Layer 4 of a small transformer language model trained on English Wikipedia (8 layers, counted from 0, width 128).
A neuron's activation on a vector x is GELU(weights . x + bias), where the dot is the dot product.

Input weights of the MLP neurons that the questions are about. A number n stands for n times 0.0051.
n2 (bias -0.060): -9 10 21 -1 2 -17 -24 -28 -16 17 -17 -16 -16 -35 5 8 -12 51 -52 -23 27 -3 -31 32 -7 24 30 30 -6 17 48 11 27 45 -36 51 5 12 18 39 -40 1 -4 18 -16 16 5 34 4 -15 -1 -2 -60 -30 -5 -20 21 20 1 17 5 -9 41 -25 -22 -14 31 8 -19 -30 7 -37 15 -59 14 16 -25 30 3 25 9 37 -16 -11 7 3 17 6 -7 -25 -31 -11 -41 2 25 -2 -58 28 -30 40 12 22 14 -18 -39 1 -32 -13 -41 30 -17 17 4 -34 24 40 -26 39 -3 -37 12 36 -20 31 26 -13 -20 -26
n41 (bias -0.056): -2 23 42 5 25 -45 -18 -61 67 -22 -68 16 32 10 17 47 1 5 -25 -14 11 -14 11 -49 49 18 38 -18 59 39 4 -2 23 -30 -44 -11 0 49 -38 7 -28 -8 25 -15 4 3 5 -24 -2 -28 -31 28 -25 -6 -3 -18 -5 -37 12 3 -3 13 5 -4 -11 25 -28 15 13 -49 -27 -69 -2 -68 36 -30 15 -21 34 -2 -16 17 15 0 25 -12 -12 2 -38 -35 -19 12 -13 23 2 13 -43 50 18 13 -21 -9 24 -11 30 -14 2 28 -13 14 -9 9 27 39 15 19 33 12 -66 -14 2 23 -10 -17 -22 37 -29 -5
n43 (bias -0.057): 19 -6 -24 27 17 -14 -19 19 38 -4 18 -34 36 1 24 -32 -18 21 28 48 -2 22 -59 -5 -7 9 -38 -18 50 -20 -17 -40 -45 37 12 -20 25 28 0 -11 20 -20 -24 -34 8 40 -28 -18 14 -7 7 -4 -10 -25 -7 -10 -30 8 5 -2 13 -26 -2 -24 -46 6 24 -25 -43 -20 2 23 -6 1 5 24 13 -38 24 23 20 -21 -69 -9 58 46 27 -5 -16 6 5 1 37 -16 10 -14 -20 33 8 1 -33 -13 20 -2 -8 10 37 2 7 2 32 34 19 -43 1 27 60 24 7 -45 -60 68 0 40 -42 -28 -34 -41
n46 (bias -0.032): -2 7 13 21 17 -3 -3 -2 -11 -10 -1 8 -4 -5 -12 -21 10 11 -8 1 -46 -6 -1 24 18 -22 -21 15 1 -49 25 -28 17 -3 21 -51 27 18 -17 -24 -22 28 -4 26 -4 -26 23 6 -11 -9 7 14 -15 1 49 4 -6 20 -2 -10 -14 1 -8 13 31 26 12 -31 29 -26 -37 -8 -12 13 17 4 20 -26 1 12 37 1 14 -41 7 -3 -7 -14 -26 45 21 21 4 12 -10 26 26 6 12 -16 -3 -13 1 -41 18 -25 34 11 2 -18 16 3 49 -28 2 24 5 1 -13 -5 -14 38 -3 25 24 -4 -5 38
n62 (bias -0.039): -46 -30 9 8 -10 -18 2 13 -10 60 -14 -2 2 -39 -23 -58 16 -4 30 2 -14 42 26 36 25 -36 12 -29 8 -18 -22 10 -6 -5 19 -28 7 22 12 24 -7 -13 14 -24 -12 13 -23 -5 6 -15 13 -2 66 5 -43 9 -12 37 22 8 13 31 -13 5 -9 -2 37 21 -29 -14 12 30 -51 6 17 -52 18 -13 2 -30 10 13 40 1 -44 -16 68 0 -38 2 23 13 3 -17 -9 13 -3 -40 -57 -22 28 -2 16 -1 -17 -10 6 11 -18 22 2 -26 9 -35 17 -21 68 45 -38 -39 -23 -13 -29 3 31 -2 19 49
n75 (bias -0.012): 40 21 5 45 -6 -12 19 -5 20 -2 -12 -21 -21 -17 -27 5 13 12 -17 -10 38 -4 14 -13 -29 -7 -16 28 -21 -5 15 0 -38 18 -18 26 -2 27 13 6 -2 -15 2 15 41 -48 -14 23 -1 -12 31 10 -30 23 1 -22 -13 -16 1 33 -20 12 13 49 -33 43 16 25 6 12 25 4 -11 -13 -15 22 -1 2 -7 -22 5 -20 16 -28 8 -14 -19 -17 -17 -19 13 45 12 -10 29 13 0 5 10 23 -28 24 -20 2 40 -14 -23 -34 -21 21 -4 -2 -6 -31 8 -6 -27 -38 -10 20 -10 -10 9 25 -4 -7 -20 0
n100 (bias -0.043): 1 -1 -21 -21 52 -15 -31 -33 -20 34 -24 31 14 18 35 -3 19 16 12 -2 6 53 -18 -29 -12 49 21 28 6 20 -30 24 16 -15 23 -68 -1 11 11 50 8 26 46 -4 -8 2 -22 -33 3 -14 31 -48 23 -38 7 -28 27 -37 10 -4 -52 -19 -20 12 -47 2 -8 -72 -11 -13 -51 29 -12 -13 17 54 -10 37 15 12 32 32 -48 -2 -12 8 27 -9 -40 -14 -2 14 -17 30 20 -52 -12 -17 16 -2 -5 -6 -8 -18 -6 18 -4 31 -15 30 14 21 7 -10 24 -22 4 -29 36 45 11 9 -46 16 -20 -17 -76 -7
n111 (bias -0.018): -7 1 -12 -2 -10 10 -4 -16 -1 -16 9 -11 28 15 20 -8 6 29 -4 8 -4 9 13 14 -6 19 23 14 -41 20 1 -10 25 -41 -20 -5 9 3 12 4 5 18 -9 -6 11 18 24 9 -8 -2 -5 15 2 -21 5 -23 -7 -40 2 17 37 13 16 1 8 3 26 -21 18 75 -5 22 19 -23 -19 6 3 -9 27 1 42 11 -3 -30 -7 -1 -36 10 -73 -26 -9 -1 -11 -38 -7 -39 2 37 21 -8 -3 -40 -49 -21 12 -18 -28 -4 -19 -4 28 -31 31 -27 -4 5 6 33 25 -15 59 -7 -34 -22 17 -18 28 -5
n121 (bias -0.043): -32 26 10 41 20 -32 -2 -33 35 2 33 26 2 3 16 -10 -50 24 6 -37 -20 24 21 33 -2 27 20 12 7 -45 -10 2 -8 -47 -32 -23 16 36 9 6 -2 -13 23 -3 1 -22 26 -22 2 -65 36 38 -24 -33 -11 -16 -6 -25 28 -25 -25 -7 5 -2 19 -19 -21 -4 33 2 16 14 -18 34 -24 -36 59 21 -10 21 2 20 -2 -48 -47 34 -24 -51 16 28 -23 13 -9 -20 -54 28 -1 -15 38 -35 8 22 14 6 62 -34 0 -7 -78 2 13 -33 48 24 34 43 29 -10 8 30 -37 -14 12 4 1 -5 -13 41
n153 (bias -0.048): 0 7 -3 -13 -21 -44 17 10 -6 17 -24 -23 23 -54 -4 13 -44 9 -2 41 0 24 9 8 -1 -19 32 6 -33 -12 13 23 12 4 -20 -2 -6 -12 2 -45 -6 58 -50 27 9 7 -17 7 -15 3 3 -22 20 34 -36 -4 -50 -26 26 -8 18 21 -14 5 -3 -21 36 -14 -7 21 -7 3 -27 -47 7 -7 11 50 -5 -9 41 -19 8 -2 15 29 54 54 -4 21 48 7 -13 -15 32 -37 2 -39 -20 -26 -28 15 -22 -13 -12 21 1 -11 -40 -12 25 46 5 4 33 -12 -47 34 11 10 -48 -6 17 -1 -11 -53 -10 3
n213 (bias -0.052): -4 -27 -13 -6 -44 -17 -19 6 -30 -7 -18 -1 23 11 -40 15 -14 18 -6 15 26 38 -33 33 19 2 1 8 -14 -9 -16 -6 -10 -47 46 26 -28 -31 -13 7 26 2 9 9 -2 -23 16 -16 6 35 -28 6 -7 39 34 32 -7 3 -46 -8 -17 29 -30 33 5 -15 64 -47 -5 45 20 -19 24 0 -12 -10 16 10 -10 13 47 -15 18 -15 14 16 3 -8 -24 -3 1 56 3 -10 -5 4 3 5 -45 0 -20 -26 27 -1 12 11 -37 -27 -22 21 -3 -35 26 -28 14 27 -6 8 36 5 9 -29 -10 -7 6 57 12 -28
n223 (bias -0.048): 14 8 5 23 -3 -9 -20 -9 11 11 -25 38 -38 -16 -3 -8 3 -51 -29 -17 13 3 15 19 0 42 33 43 0 15 33 -14 -25 -3 10 -14 -28 33 -3 -5 -18 37 -4 7 -18 23 2 -43 10 -5 2 24 -38 6 -7 38 -33 -26 -3 10 20 -12 10 12 -60 -16 31 20 2 -40 15 4 -6 5 -13 -6 18 22 8 -34 8 4 -4 -28 21 1 12 -3 24 1 17 25 15 -4 -1 -24 -40 0 -20 -22 -24 0 33 -12 1 -13 -34 -1 5 28 -17 -25 7 -12 -2 -13 -19 12 11 -2 -12 17 -29 5 28 37 35 -48
n241 (bias -0.041): -5 -21 -11 -36 -7 8 -17 11 -27 2 -35 5 12 1 1 4 26 36 -1 -10 61 -36 -2 72 -22 -28 11 18 -21 -11 -22 -2 -14 -71 22 -6 38 -37 -27 6 16 -32 2 39 14 16 2 -24 -27 23 31 -52 15 -8 12 4 -30 3 -31 2 -7 47 -64 -2 -5 10 -44 2 30 -23 -29 -25 -1 12 36 14 28 -28 -2 40 4 -5 -12 14 -41 -2 -8 8 -19 48 -11 -8 40 -12 34 -53 -1 -35 -1 11 20 21 -24 8 -23 15 -4 28 -15 -2 1 35 -39 33 52 24 45 -13 -14 15 -2 18 0 41 -50 28 52 -29
n268 (bias -0.051): 41 -32 32 -21 10 4 -7 -3 -29 -45 24 -43 28 -7 -10 -9 -45 -18 43 21 -1 36 4 14 36 -15 -22 -36 -23 -44 -4 -19 7 2 35 39 -14 -20 -19 20 -24 -5 6 -21 17 1 -9 -12 6 16 19 20 -21 51 20 9 -49 -3 5 31 -14 45 0 -29 -30 37 16 -10 -17 30 2 -32 22 21 -4 2 -22 12 -22 42 12 -28 -31 -11 18 25 8 -7 -8 18 -16 33 -26 -8 -8 8 11 2 -39 18 10 0 -46 2 1 17 11 21 -18 19 19 3 24 -34 -16 35 46 14 -26 -29 18 8 -44 39 -39 -8 2 -10
n282 (bias -0.021): -1 38 14 1 26 -35 -57 -43 -6 22 -4 35 2 5 -1 -36 -21 23 40 -67 -7 0 -11 -13 -23 -20 -4 7 -16 -42 -1 3 -92 35 -3 -32 5 -23 6 -1 12 33 -28 31 11 11 -10 9 21 -2 -11 5 32 -13 34 -31 1 25 31 49 17 10 -20 20 35 0 13 26 -15 -10 1 28 -9 34 6 -15 18 -33 -24 19 7 40 -11 -4 4 -12 20 -40 -9 53 41 19 -28 -8 -29 -4 -5 -27 35 15 -4 8 -2 -42 -7 47 16 -35 9 -49 33 7 5 -19 -55 -22 -10 -1 -37 12 19 29 -21 -12 -13 11 -22 4
n286 (bias -0.037): 3 -18 31 -1 5 -4 3 -30 -2 12 -10 -26 -2 69 53 -14 24 3 17 29 15 39 34 15 16 -35 -42 -22 -5 -17 -4 56 10 -28 -15 -26 -31 20 -12 -34 -3 -7 11 42 37 -27 -22 4 -53 -23 24 29 16 -21 29 -50 7 -46 -26 -5 -22 20 -22 9 -3 22 -34 -20 -32 -11 2 -24 -51 -40 16 14 54 -20 -16 44 6 -29 21 1 -10 21 -29 30 -27 -13 -6 0 -30 -27 -55 -24 7 43 2 -7 0 17 7 9 11 -6 -8 -11 -17 -10 -2 35 9 -3 49 -47 -9 -11 27 31 3 22 40 22 -13 10 -3 2
n298 (bias -0.046): 35 4 -2 24 -3 -29 -33 -15 -1 -18 26 15 4 15 -51 31 -40 17 -25 13 13 -11 -3 24 -13 6 3 18 44 -13 -37 29 35 -24 -10 17 29 -4 -3 -17 13 -29 38 22 8 -30 22 -15 -6 10 29 -1 -16 34 -29 24 35 -13 -10 11 15 -28 -17 48 -27 33 42 6 20 -1 -5 9 -29 -62 -4 -2 14 -9 -16 -12 36 -20 12 9 11 -5 5 -26 24 6 -22 8 -8 61 14 18 6 -19 -15 -5 31 24 -20 60 3 -40 8 -17 -15 29 2 -8 7 -3 -16 41 26 -8 14 -51 -33 -53 -18 22 3 -23 27 36
n323 (bias -0.031): -5 -10 26 1 -11 1 16 -12 0 -1 -21 -22 9 15 -49 -51 -18 21 28 56 35 28 15 -4 20 18 -5 3 20 -28 26 9 -19 20 34 52 23 12 2 -11 37 2 -17 28 45 -24 10 9 -18 -51 -5 31 11 -35 30 -32 12 32 -3 -11 -17 10 9 -15 -14 30 58 -15 -1 25 23 4 -4 -53 -9 -5 9 5 16 -27 12 8 -36 -39 -23 -9 -14 7 -1 -9 -1 32 -1 -5 16 -2 -1 27 56 17 -9 -7 20 -8 0 -28 -31 -18 -20 -23 8 -35 41 9 -23 54 1 -10 -37 -30 12 -11 -7 52 -27 -38 48 -15
n359 (bias -0.044): -36 47 -8 15 1 -36 26 -8 6 24 -2 -11 39 36 -33 -3 -8 40 30 -14 -26 -27 -25 28 -9 37 6 -31 15 20 -28 39 14 -26 -15 16 -22 18 -16 -51 -35 1 -11 -13 -14 -33 2 -28 16 -47 -22 -26 20 49 -4 -31 -18 7 -30 -5 12 56 18 -16 -55 9 -44 55 54 -9 27 21 -11 20 -9 -44 34 23 4 4 4 15 7 17 -43 10 -24 7 7 -43 13 -7 49 30 19 -15 21 -5 -84 26 -15 13 -11 -3 -23 -44 -37 33 2 18 -20 6 -9 -43 27 -27 16 -21 -30 7 14 7 22 16 -10 12 21 -33
n370 (bias -0.026): -22 8 -6 -15 18 -5 6 4 16 -15 -48 -13 16 21 29 15 -26 3 -10 12 -5 -31 43 50 36 -18 -6 37 14 34 -7 -9 34 10 21 -2 0 19 -13 -19 20 -3 5 19 4 -2 30 12 43 15 -21 1 29 29 13 -22 9 15 42 0 -12 -14 -14 19 0 -21 -35 1 -74 -29 -11 -1 4 22 22 -37 -24 -5 0 16 -32 20 2 -7 36 -13 -7 -16 13 -1 -31 -20 -14 -20 -26 -26 -9 36 -30 -40 25 2 -36 -22 20 42 15 2 -35 8 -53 33 9 -24 21 2 -9 10 -11 -43 10 -43 10 3 -31 19 20 -5
n415 (bias -0.033): -11 -34 19 -13 -16 8 -24 -28 5 31 -2 4 -3 25 -13 0 -38 11 -20 40 -17 -3 -17 -40 4 22 -1 23 -34 6 -23 47 -12 -12 3 54 -1 16 -50 -41 28 22 10 -9 -10 21 10 14 11 35 4 -27 9 56 -17 -11 31 -9 -27 -6 -16 -9 37 -7 -18 -26 -21 -56 -27 -55 4 3 11 -51 16 -2 -32 10 -59 1 26 43 1 -1 51 12 24 -28 29 -30 5 -5 -9 -23 34 -15 -2 11 16 2 11 7 15 23 11 -13 -52 -28 -40 29 13 0 62 -15 -8 23 -5 37 25 19 46 7 26 -10 -12 38 2 4
n436 (bias -0.056): 33 -25 13 16 27 -9 -34 -14 -38 6 15 -29 3 6 -11 36 -27 -21 20 56 14 -6 8 -10 -37 -6 -21 30 -62 -20 -49 -50 46 -22 40 8 -1 31 -39 18 -22 17 4 40 11 16 -20 37 34 24 23 54 -16 -13 57 0 15 -25 39 -29 -24 36 -17 -8 -2 -17 20 -16 11 -35 -5 -51 12 -2 21 -25 3 33 -10 -30 -22 6 -21 -1 -37 -37 17 -12 0 -13 43 -9 -56 8 74 -12 14 5 -7 -9 -42 13 -22 -24 22 -55 30 -11 -7 40 -19 15 -15 -6 14 17 17 -28 27 -33 12 2 -28 12 21 -25 53 26
n454 (bias -0.035): 29 26 -5 6 -1 14 -11 10 5 -20 -3 15 8 -7 -10 25 -10 22 -37 25 12 7 14 17 -17 15 31 -14 -17 -24 -18 26 46 24 30 -12 -32 18 2 -26 7 -8 -25 -58 35 -25 3 -23 13 -17 -7 -31 -25 41 31 -21 6 0 -12 16 -16 -30 35 8 9 -15 -25 -2 -7 -10 25 -16 20 -39 -22 -20 -47 14 -21 27 32 4 -7 -15 -23 11 1 -22 -26 16 1 -39 -1 -19 1 15 -17 -49 1 60 -19 -1 13 25 -7 13 26 -12 -2 8 -51 29 -5 -4 -4 8 6 17 -13 -25 46 20 24 11 -16 -10 -37 18
n456 (bias -0.028): -17 11 10 -19 -9 1 -6 18 -15 10 -7 19 -9 1 6 -16 -6 -36 2 5 -27 17 9 24 28 1 14 12 -17 -4 21 -14 -20 4 1 12 26 -5 28 -49 -11 12 16 10 -5 -1 -7 21 5 -8 13 -25 16 10 9 -1 -11 -25 6 -4 18 -28 9 -9 -5 -20 -14 25 -28 -51 1 -26 27 -30 -2 7 42 13 -23 -47 -11 19 -3 -21 -44 -44 -36 -20 15 45 41 30 6 -38 -31 14 -30 22 -18 41 73 -24 17 -8 -33 31 16 22 35 25 -18 -1 -3 3 21 41 7 36 -23 -1 -40 0 -3 -24 -17 17 15 -42
n469 (bias -0.050): -13 6 -13 -5 25 4 -17 13 16 -25 18 8 -37 5 48 -20 9 -23 -13 15 -14 9 12 12 16 -5 13 28 4 6 -37 1 0 -7 2 5 -31 12 -16 -18 -23 16 -3 39 -15 38 12 -39 -8 19 13 -14 33 20 49 0 -30 46 23 46 7 -4 -24 6 7 31 -3 -5 32 -13 8 14 -37 -23 -28 -17 16 -11 11 -39 17 -15 17 -19 -50 -7 -9 -12 -20 22 -6 14 31 -21 -33 -28 -28 -1 -11 30 -31 -9 -6 -20 12 6 -7 5 49 10 24 -2 16 1 -21 -38 55 -14 -13 -10 -9 -25 7 -3 43 -13 23 18
n501 (bias -0.046): -16 26 -20 11 -28 12 -42 5 12 -2 -18 -55 0 19 2 22 8 -2 36 25 0 -24 14 21 39 12 10 43 -25 36 31 -27 -28 -11 -9 -53 -20 -22 -40 6 18 -21 36 25 18 10 24 11 -8 -64 -27 16 15 24 -8 15 -58 -13 -12 -5 8 0 11 -11 -20 31 1 42 0 12 1 -19 3 6 31 -39 27 -12 16 -8 3 26 -7 -24 -17 -51 27 -33 37 -32 -8 -19 3 -45 31 -22 14 12 5 -45 27 1 -29 -50 -24 34 -23 -45 46 -32 42 -33 23 15 24 -2 22 -38 -21 0 33 11 -45 53 59 -16 -3 -46
n503 (bias -0.043): 55 22 -19 19 56 24 18 2 2 8 16 -4 -19 26 10 18 -30 55 -4 8 -4 3 -18 14 13 -49 24 -33 -18 -23 4 -29 -5 20 -52 75 -21 40 6 -10 -28 0 -14 23 24 19 33 1 -6 -22 6 -9 -29 -12 8 28 -34 -2 0 -23 -42 -14 -50 -8 28 11 -18 26 6 -20 -29 4 22 -22 21 -36 20 -29 2 -27 29 7 -12 2 -2 11 -22 10 2 33 -23 5 -19 -62 15 -2 -17 0 -27 94 5 5 33 -21 15 -33 -4 5 -41 -23 -40 6 48 -10 -20 -33 -7 24 5 2 -10 16 -11 -31 8 31 -10 15
n509 (bias -0.043): -8 -19 -22 5 39 -5 3 -24 18 -19 -15 40 30 11 -13 -31 -16 -27 32 -9 24 -19 -4 -10 17 4 -12 48 -41 17 19 -1 -20 21 7 -30 -16 4 -16 -1 -1 31 3 -29 -27 14 1 22 21 24 -3 35 23 -8 6 -17 -33 9 -13 37 -22 -26 -15 1 -11 -22 2 13 18 -26 -1 -3 -61 50 -50 -29 83 6 -42 -35 2 -17 -23 -24 -9 11 -24 14 -29 -6 23 -23 22 -24 28 -16 31 12 -13 -1 16 6 38 -35 17 6 39 -21 -11 -3 -9 7 45 -7 0 -34 4 -27 -19 16 -15 -37 -9 1 7 -36 40 -7
n511 (bias -0.072): 60 3 -2 8 -28 -12 -9 -4 11 -16 -28 -7 -1 24 -27 -31 -27 43 -31 6 -2 23 -36 -14 39 -44 23 2 5 -2 64 30 41 -17 -17 -10 -14 -11 4 27 26 8 -12 26 -11 -9 28 -17 -14 -10 -10 6 8 -5 -27 -73 12 -29 7 -3 -6 48 -19 8 14 -18 62 6 -25 -56 20 3 3 -27 4 6 -34 -27 6 16 12 17 55 1 -14 26 -7 69 -39 21 -10 -29 -37 58 -16 4 -11 -3 -35 -3 4 11 18 -44 12 11 1 -11 1 -32 23 24 5 -4 40 12 -77 16 21 -33 0 -21 -9 21 26 17 9 -2

Each question shows a token from some text and the vector x that enters the MLP there. A number n stands for n times 0.054.

"192": 16 3 -11 28 0 30 9 8 13 8 16 21 5 -24 4 37 -10 -23 -9 4 -27 -30 33 -23 -10 0 -16 -27 -27 14 -34 19 -8 8 15 -26 -4 -10 14 26 6 17 15 24 -33 -4 0 -24 41 19 -25 -11 -2 -9 -27 9 34 16 11 8 -7 -7 9 19 -2 26 -23 -3 12 16 33 -28 -30 -2 -9 11 12 0 5 -4 -38 -28 -4 7 -8 15 -11 -4 6 -9 8 14 0 -18 -21 23 7 0 8 -15 -17 -15 23 12 -8 15 -14 38 18 -10 14 -39 22 27 -14 -32 -17 27 18 -15 -7 2 -4 -15 28 -49 -6 -3
The three highest activations, in order: n469, n509, n223

"end": -10 42 -27 13 -34 15 7 -13 0 -23 -31 -8 -1 -33 12 2 -8 24 -8 -3 -7 -29 37 11 -27 -3 -15 -36 -9 -1 -10 -6 4 23 0 2 8 -15 23 -8 -5 14 33 29 -35 20 -13 -8 36 3 7 7 -7 -12 -23 -2 30 19 -31 -7 -17 -11 20 -6 -3 5 -9 -11 -6 15 13 23 24 24 0 1 42 -7 -4 -4 -40 -13 18 34 4 11 21 0 3 -10 -4 14 -6 22 3 -18 22 -35 -6 -2 9 -6 -13 48 2 22 -5 -4 15 -35 1 -52 4 35 16 -12 -7 7 -41 6 10 1 26 -15 7 -3 -14 -18
Which two neurons fire most, strongest first? n359, n501

"is": 33 15 -12 16 -7 33 -10 6 -8 12 -12 -18 -12 -17 34 0 -6 2 8 16 -17 -14 22 8 -4 -44 -31 -33 -2 20 -2 7 0 -8 10 12 -1 -17 19 37 -10 32 -5 4 -2 10 16 5 -36 -30 -35 0 -7 -34 -30 2 28 -14 -13 -30 -16 -16 -10 -7 29 25 9 3 4 11 38 4 45 7 -9 8 -23 -14 -18 2 -1 2 9 10 6 7 -7 0 10 -7 -9 15 -4 6 -9 -3 11 -18 27 0 27 5 53 -23 -18 -12 11 8 18 2 3 -15 -4 37 -14 -8 -47 -5 -19 4 -8 37 11 -18 -19 4 -5 -6
Which two neurons fire most, strongest first? n503, n511

" N": 18 -2 -18 6 -3 7 7 -17 -10 -46 -4 23 17 -46 -30 -5 8 6 4 16 3 -27 22 -8 7 -6 -12 -4 -24 38 -17 9 28 12 19 -21 8 -20 33 14 -14 36 35 2 -9 0 9 9 9 -5 -16 14 -38 -10 -10 11 33 18 -30 3 10 -7 -9 -13 -11 -6 2 -50 20 -15 4 -17 26 -6 -2 -2 11 -12 -8 -21 -12 -27 19 11 6 -19 -7 26 20 -2 2 -1 -14 22 1 7 13 1 -5 -7 -15 -30 24 16 -9 21 -16 26 32 -18 -5 -32 8 50 -6 -6 26 -22 8 27 8 -25 15 1 1 -28 19 18
Which two neurons fire most, strongest first? n509, n298

"ar": 18 6 -25 8 -12 26 0 12 17 1 24 -15 -5 -27 35 -33 9 -9 3 6 -28 -2 20 -4 -33 1 5 -27 11 -6 -44 -1 11 21 12 7 -5 -3 8 2 -1 23 -2 4 13 -5 7 13 0 9 7 -20 -17 -50 -9 9 13 14 -30 -9 17 -33 22 -23 -16 0 -10 -19 -9 23 18 0 43 4 -33 57 -3 19 4 11 11 6 -8 12 10 -10 4 3 -11 -30 6 3 -22 25 -7 16 6 -14 14 -3 -23 -7 32 0 15 6 7 16 11 1 -12 -42 11 27 11 -2 9 -1 -24 -11 4 -15 28 -22 -20 -55 39 4
The most active neuron and its activation: n323, at about 1.5

"ones": 14 28 -28 -13 -27 31 1 55 -32 -5 3 -14 4 -4 1 3 0 -3 -22 15 -13 -27 25 -22 -5 -42 4 -51 -6 -5 -4 7 5 -8 -4 14 16 -32 39 -5 4 21 -3 19 -18 2 -5 -1 2 17 13 -1 -30 -30 -24 25 0 31 -24 -16 -14 -12 3 -34 -13 14 -3 -11 -11 3 11 23 26 1 -18 11 23 -1 13 -30 -23 -8 -9 34 -9 -9 15 25 16 8 4 26 -3 -7 0 36 -1 -21 13 6 -4 -13 3 0 16 8 7 14 19 -6 -13 -13 12 84 -11 -17 -6 2 15 -3 3 13 16 -12 -8 -14 -15 22
The three highest activations, in order: n503, n456, n153

" January": 5 17 -7 -8 4 20 9 22 -1 -27 -3 11 -4 -19 39 17 -2 -18 10 19 -24 -34 25 1 5 -7 2 -21 -18 -13 -19 17 -9 29 19 0 0 -10 -4 -5 -21 -5 32 2 -4 6 44 -6 3 45 -7 10 -11 22 -26 -26 50 44 -12 -45 -3 -7 6 -21 3 20 -26 -19 -4 -19 16 13 2 -3 -19 5 16 9 11 4 -14 -45 11 20 24 -10 -24 26 12 -6 -27 -2 22 -13 -28 9 13 -6 -9 -25 -24 -20 16 8 -12 35 7 4 28 -3 15 -20 -21 -6 -21 -21 13 -15 -11 5 -7 29 3 -10 18 1 15 -7
Which two neurons fire most, strongest first? n469, n370

" Wood": -6 17 -6 -15 -11 41 18 9 -10 -13 8 51 -9 -14 20 -6 19 -29 -24 -10 -4 10 16 -35 -2 -30 5 -22 -6 9 0 -19 -10 -1 0 -10 9 -11 16 -6 -11 11 13 23 -43 1 7 -4 -7 31 3 32 -12 -9 -44 15 14 38 -24 -7 -2 -24 8 -10 -10 -2 -13 1 -22 -15 15 0 4 8 -40 39 14 12 21 -4 6 -16 -11 14 7 -2 12 19 20 2 -12 -15 16 26 5 21 21 -17 -11 -3 0 -9 48 16 -33 34 -24 52 -9 -4 8 -28 3 24 -11 -23 -33 -25 5 2 -6 24 9 -16 -1 -13 18 2
Which of these neurons fires most? n223

"eck": -8 15 -25 -18 2 31 8 34 -2 13 18 30 -10 -25 17 21 39 -12 -26 14 -5 -4 2 -10 -42 -32 -7 -15 9 -4 -1 1 -10 14 0 -13 -7 -32 -29 -2 -7 -4 11 5 -8 -31 7 -10 -5 10 -6 -9 -18 -28 -8 46 66 35 -25 -9 -10 -11 19 -15 -30 -4 -24 0 -1 -6 27 -9 17 -5 -22 52 -5 -13 -26 22 -26 -38 16 34 9 18 31 -6 18 -5 0 21 4 11 12 -6 16 -9 -12 19 5 -2 18 20 -6 5 14 13 -1 -5 -21 -25 2 49 -19 -17 4 20 2 -18 11 -6 -2 -2 -26 -18 10 6
Which of these neurons fires most? n454

" ": -1 15 -16 -2 -25 30 11 6 2 -3 -4 -17 -1 -10 11 14 9 8 11 8 -9 -11 11 -9 -11 -9 -37 -7 -33 -24 -26 25 -17 7 -8 -2 16 -9 0 37 -44 35 27 21 -19 -2 -6 -12 24 -22 -22 -13 -10 -12 -42 -12 11 8 -3 -11 13 -2 -7 17 15 18 -1 -48 23 6 45 20 -3 -2 -17 -8 -14 4 5 -12 -21 -28 29 66 14 7 10 24 16 2 14 9 -13 -1 -8 18 3 6 -25 -26 -5 -8 20 16 1 46 -19 12 -11 1 -2 -10 -8 32 3 -19 1 5 4 -2 -5 14 32 -7 9 -23 0 -25
Which of these neurons fires most? n153

" member": 22 41 -40 2 -3 17 26 26 -8 1 28 -8 13 -36 4 5 26 -13 -2 3 -41 -25 -18 -18 -19 -15 -33 -30 -4 24 6 15 -9 -18 16 3 -15 -19 -1 -3 2 15 16 22 8 11 -13 9 35 13 -4 26 1 -19 -24 -12 -9 28 -37 -11 -5 -7 17 -2 9 15 -10 21 -2 5 34 22 -21 8 -12 22 -17 24 9 10 -23 -22 21 28 4 10 -1 15 -3 -16 -27 -2 -21 -8 14 -9 6 -2 2 -31 -17 -10 8 11 12 9 0 31 16 15 -7 -61 -21 47 -14 -43 -16 -15 31 1 22 -6 17 -16 16 15 -14 -20
Which of these neurons fires most? n359

" p": 10 7 -7 31 -9 16 19 27 11 28 11 21 1 -32 -8 -11 12 -31 5 11 -30 -17 12 4 -41 -27 -6 -8 -11 7 7 -18 21 5 -25 13 -13 -15 34 55 5 47 27 12 5 -24 -6 -1 2 -44 -5 -4 -23 -5 -4 3 30 17 -8 -3 -14 4 18 -14 3 4 3 -3 14 -12 58 9 13 -1 -35 -10 -13 -9 14 -5 -11 -50 20 9 23 -10 4 -22 14 -28 14 2 -1 -3 -25 -10 16 -5 6 -24 17 -13 15 30 -15 23 -22 -19 7 3 20 -32 9 39 -9 7 5 3 -11 8 -19 18 6 -25 -11 -20 -6 -18
Which of these neurons fires most? n75

"g": 5 -6 6 19 9 9 15 -10 11 -4 -6 24 41 -32 -6 11 16 -19 -23 14 18 -19 43 -21 -29 -25 -12 -13 -36 -24 -44 9 -11 -4 -21 -14 0 -2 -3 2 -12 18 52 -9 -40 23 2 -2 28 -8 7 13 -19 -2 2 11 41 42 1 -2 20 9 -4 -14 -1 15 -1 8 -15 8 10 -22 18 14 23 -10 27 -11 -14 -6 -31 -2 -13 -3 2 22 -1 21 -11 -19 22 -7 23 27 1 -17 19 -25 2 -25 -24 10 21 14 -6 21 -13 -6 10 -25 0 -3 2 68 9 0 -7 -9 -3 -4 -3 -8 -6 -30 -5 -11 -1 -17
Which of these neurons fires most? n509

" former": 6 20 -8 -2 17 25 17 10 -9 -20 12 8 -29 -23 26 1 11 -20 5 25 -30 -1 11 -9 -3 -11 -24 -46 -43 10 4 -8 -34 -2 27 -18 30 -14 11 17 -12 3 53 3 -11 -11 -2 19 26 19 3 20 15 -12 -22 6 8 14 -22 2 16 -4 15 23 -7 -18 6 -2 -10 -9 38 16 -6 11 -12 -4 -26 -2 20 6 -21 -29 20 13 13 -9 2 4 -2 -27 -20 14 -2 17 -13 10 -1 13 -8 -14 -1 -29 4 -16 12 26 -1 10 15 -17 -9 -44 -11 46 -5 -65 16 -15 1 13 12 10 25 -12 17 -12 -13 11
The three highest activations, in order: n62, n469, n501

",": 4 34 -4 12 -17 25 13 7 -4 -12 -13 12 16 -41 7 -7 11 -10 4 8 -35 -18 30 -24 -12 -19 -10 -36 -8 -17 -4 -4 2 -1 20 -7 8 -29 -4 18 5 46 29 -4 -17 7 6 5 26 0 4 7 -6 -22 -9 -10 59 -4 -18 -8 -1 23 29 -31 -15 5 -2 -13 12 2 9 13 -43 -6 -2 0 -26 -9 28 12 9 -2 -10 29 10 -29 -31 10 2 -17 -11 -5 -3 2 10 34 -6 -33 -11 -16 -18 3 8 14 5 24 7 13 7 -25 1 -31 12 54 -8 -34 -7 9 11 -13 -7 13 56 -3 36 18 0 -1
Which of these neurons fires most? n511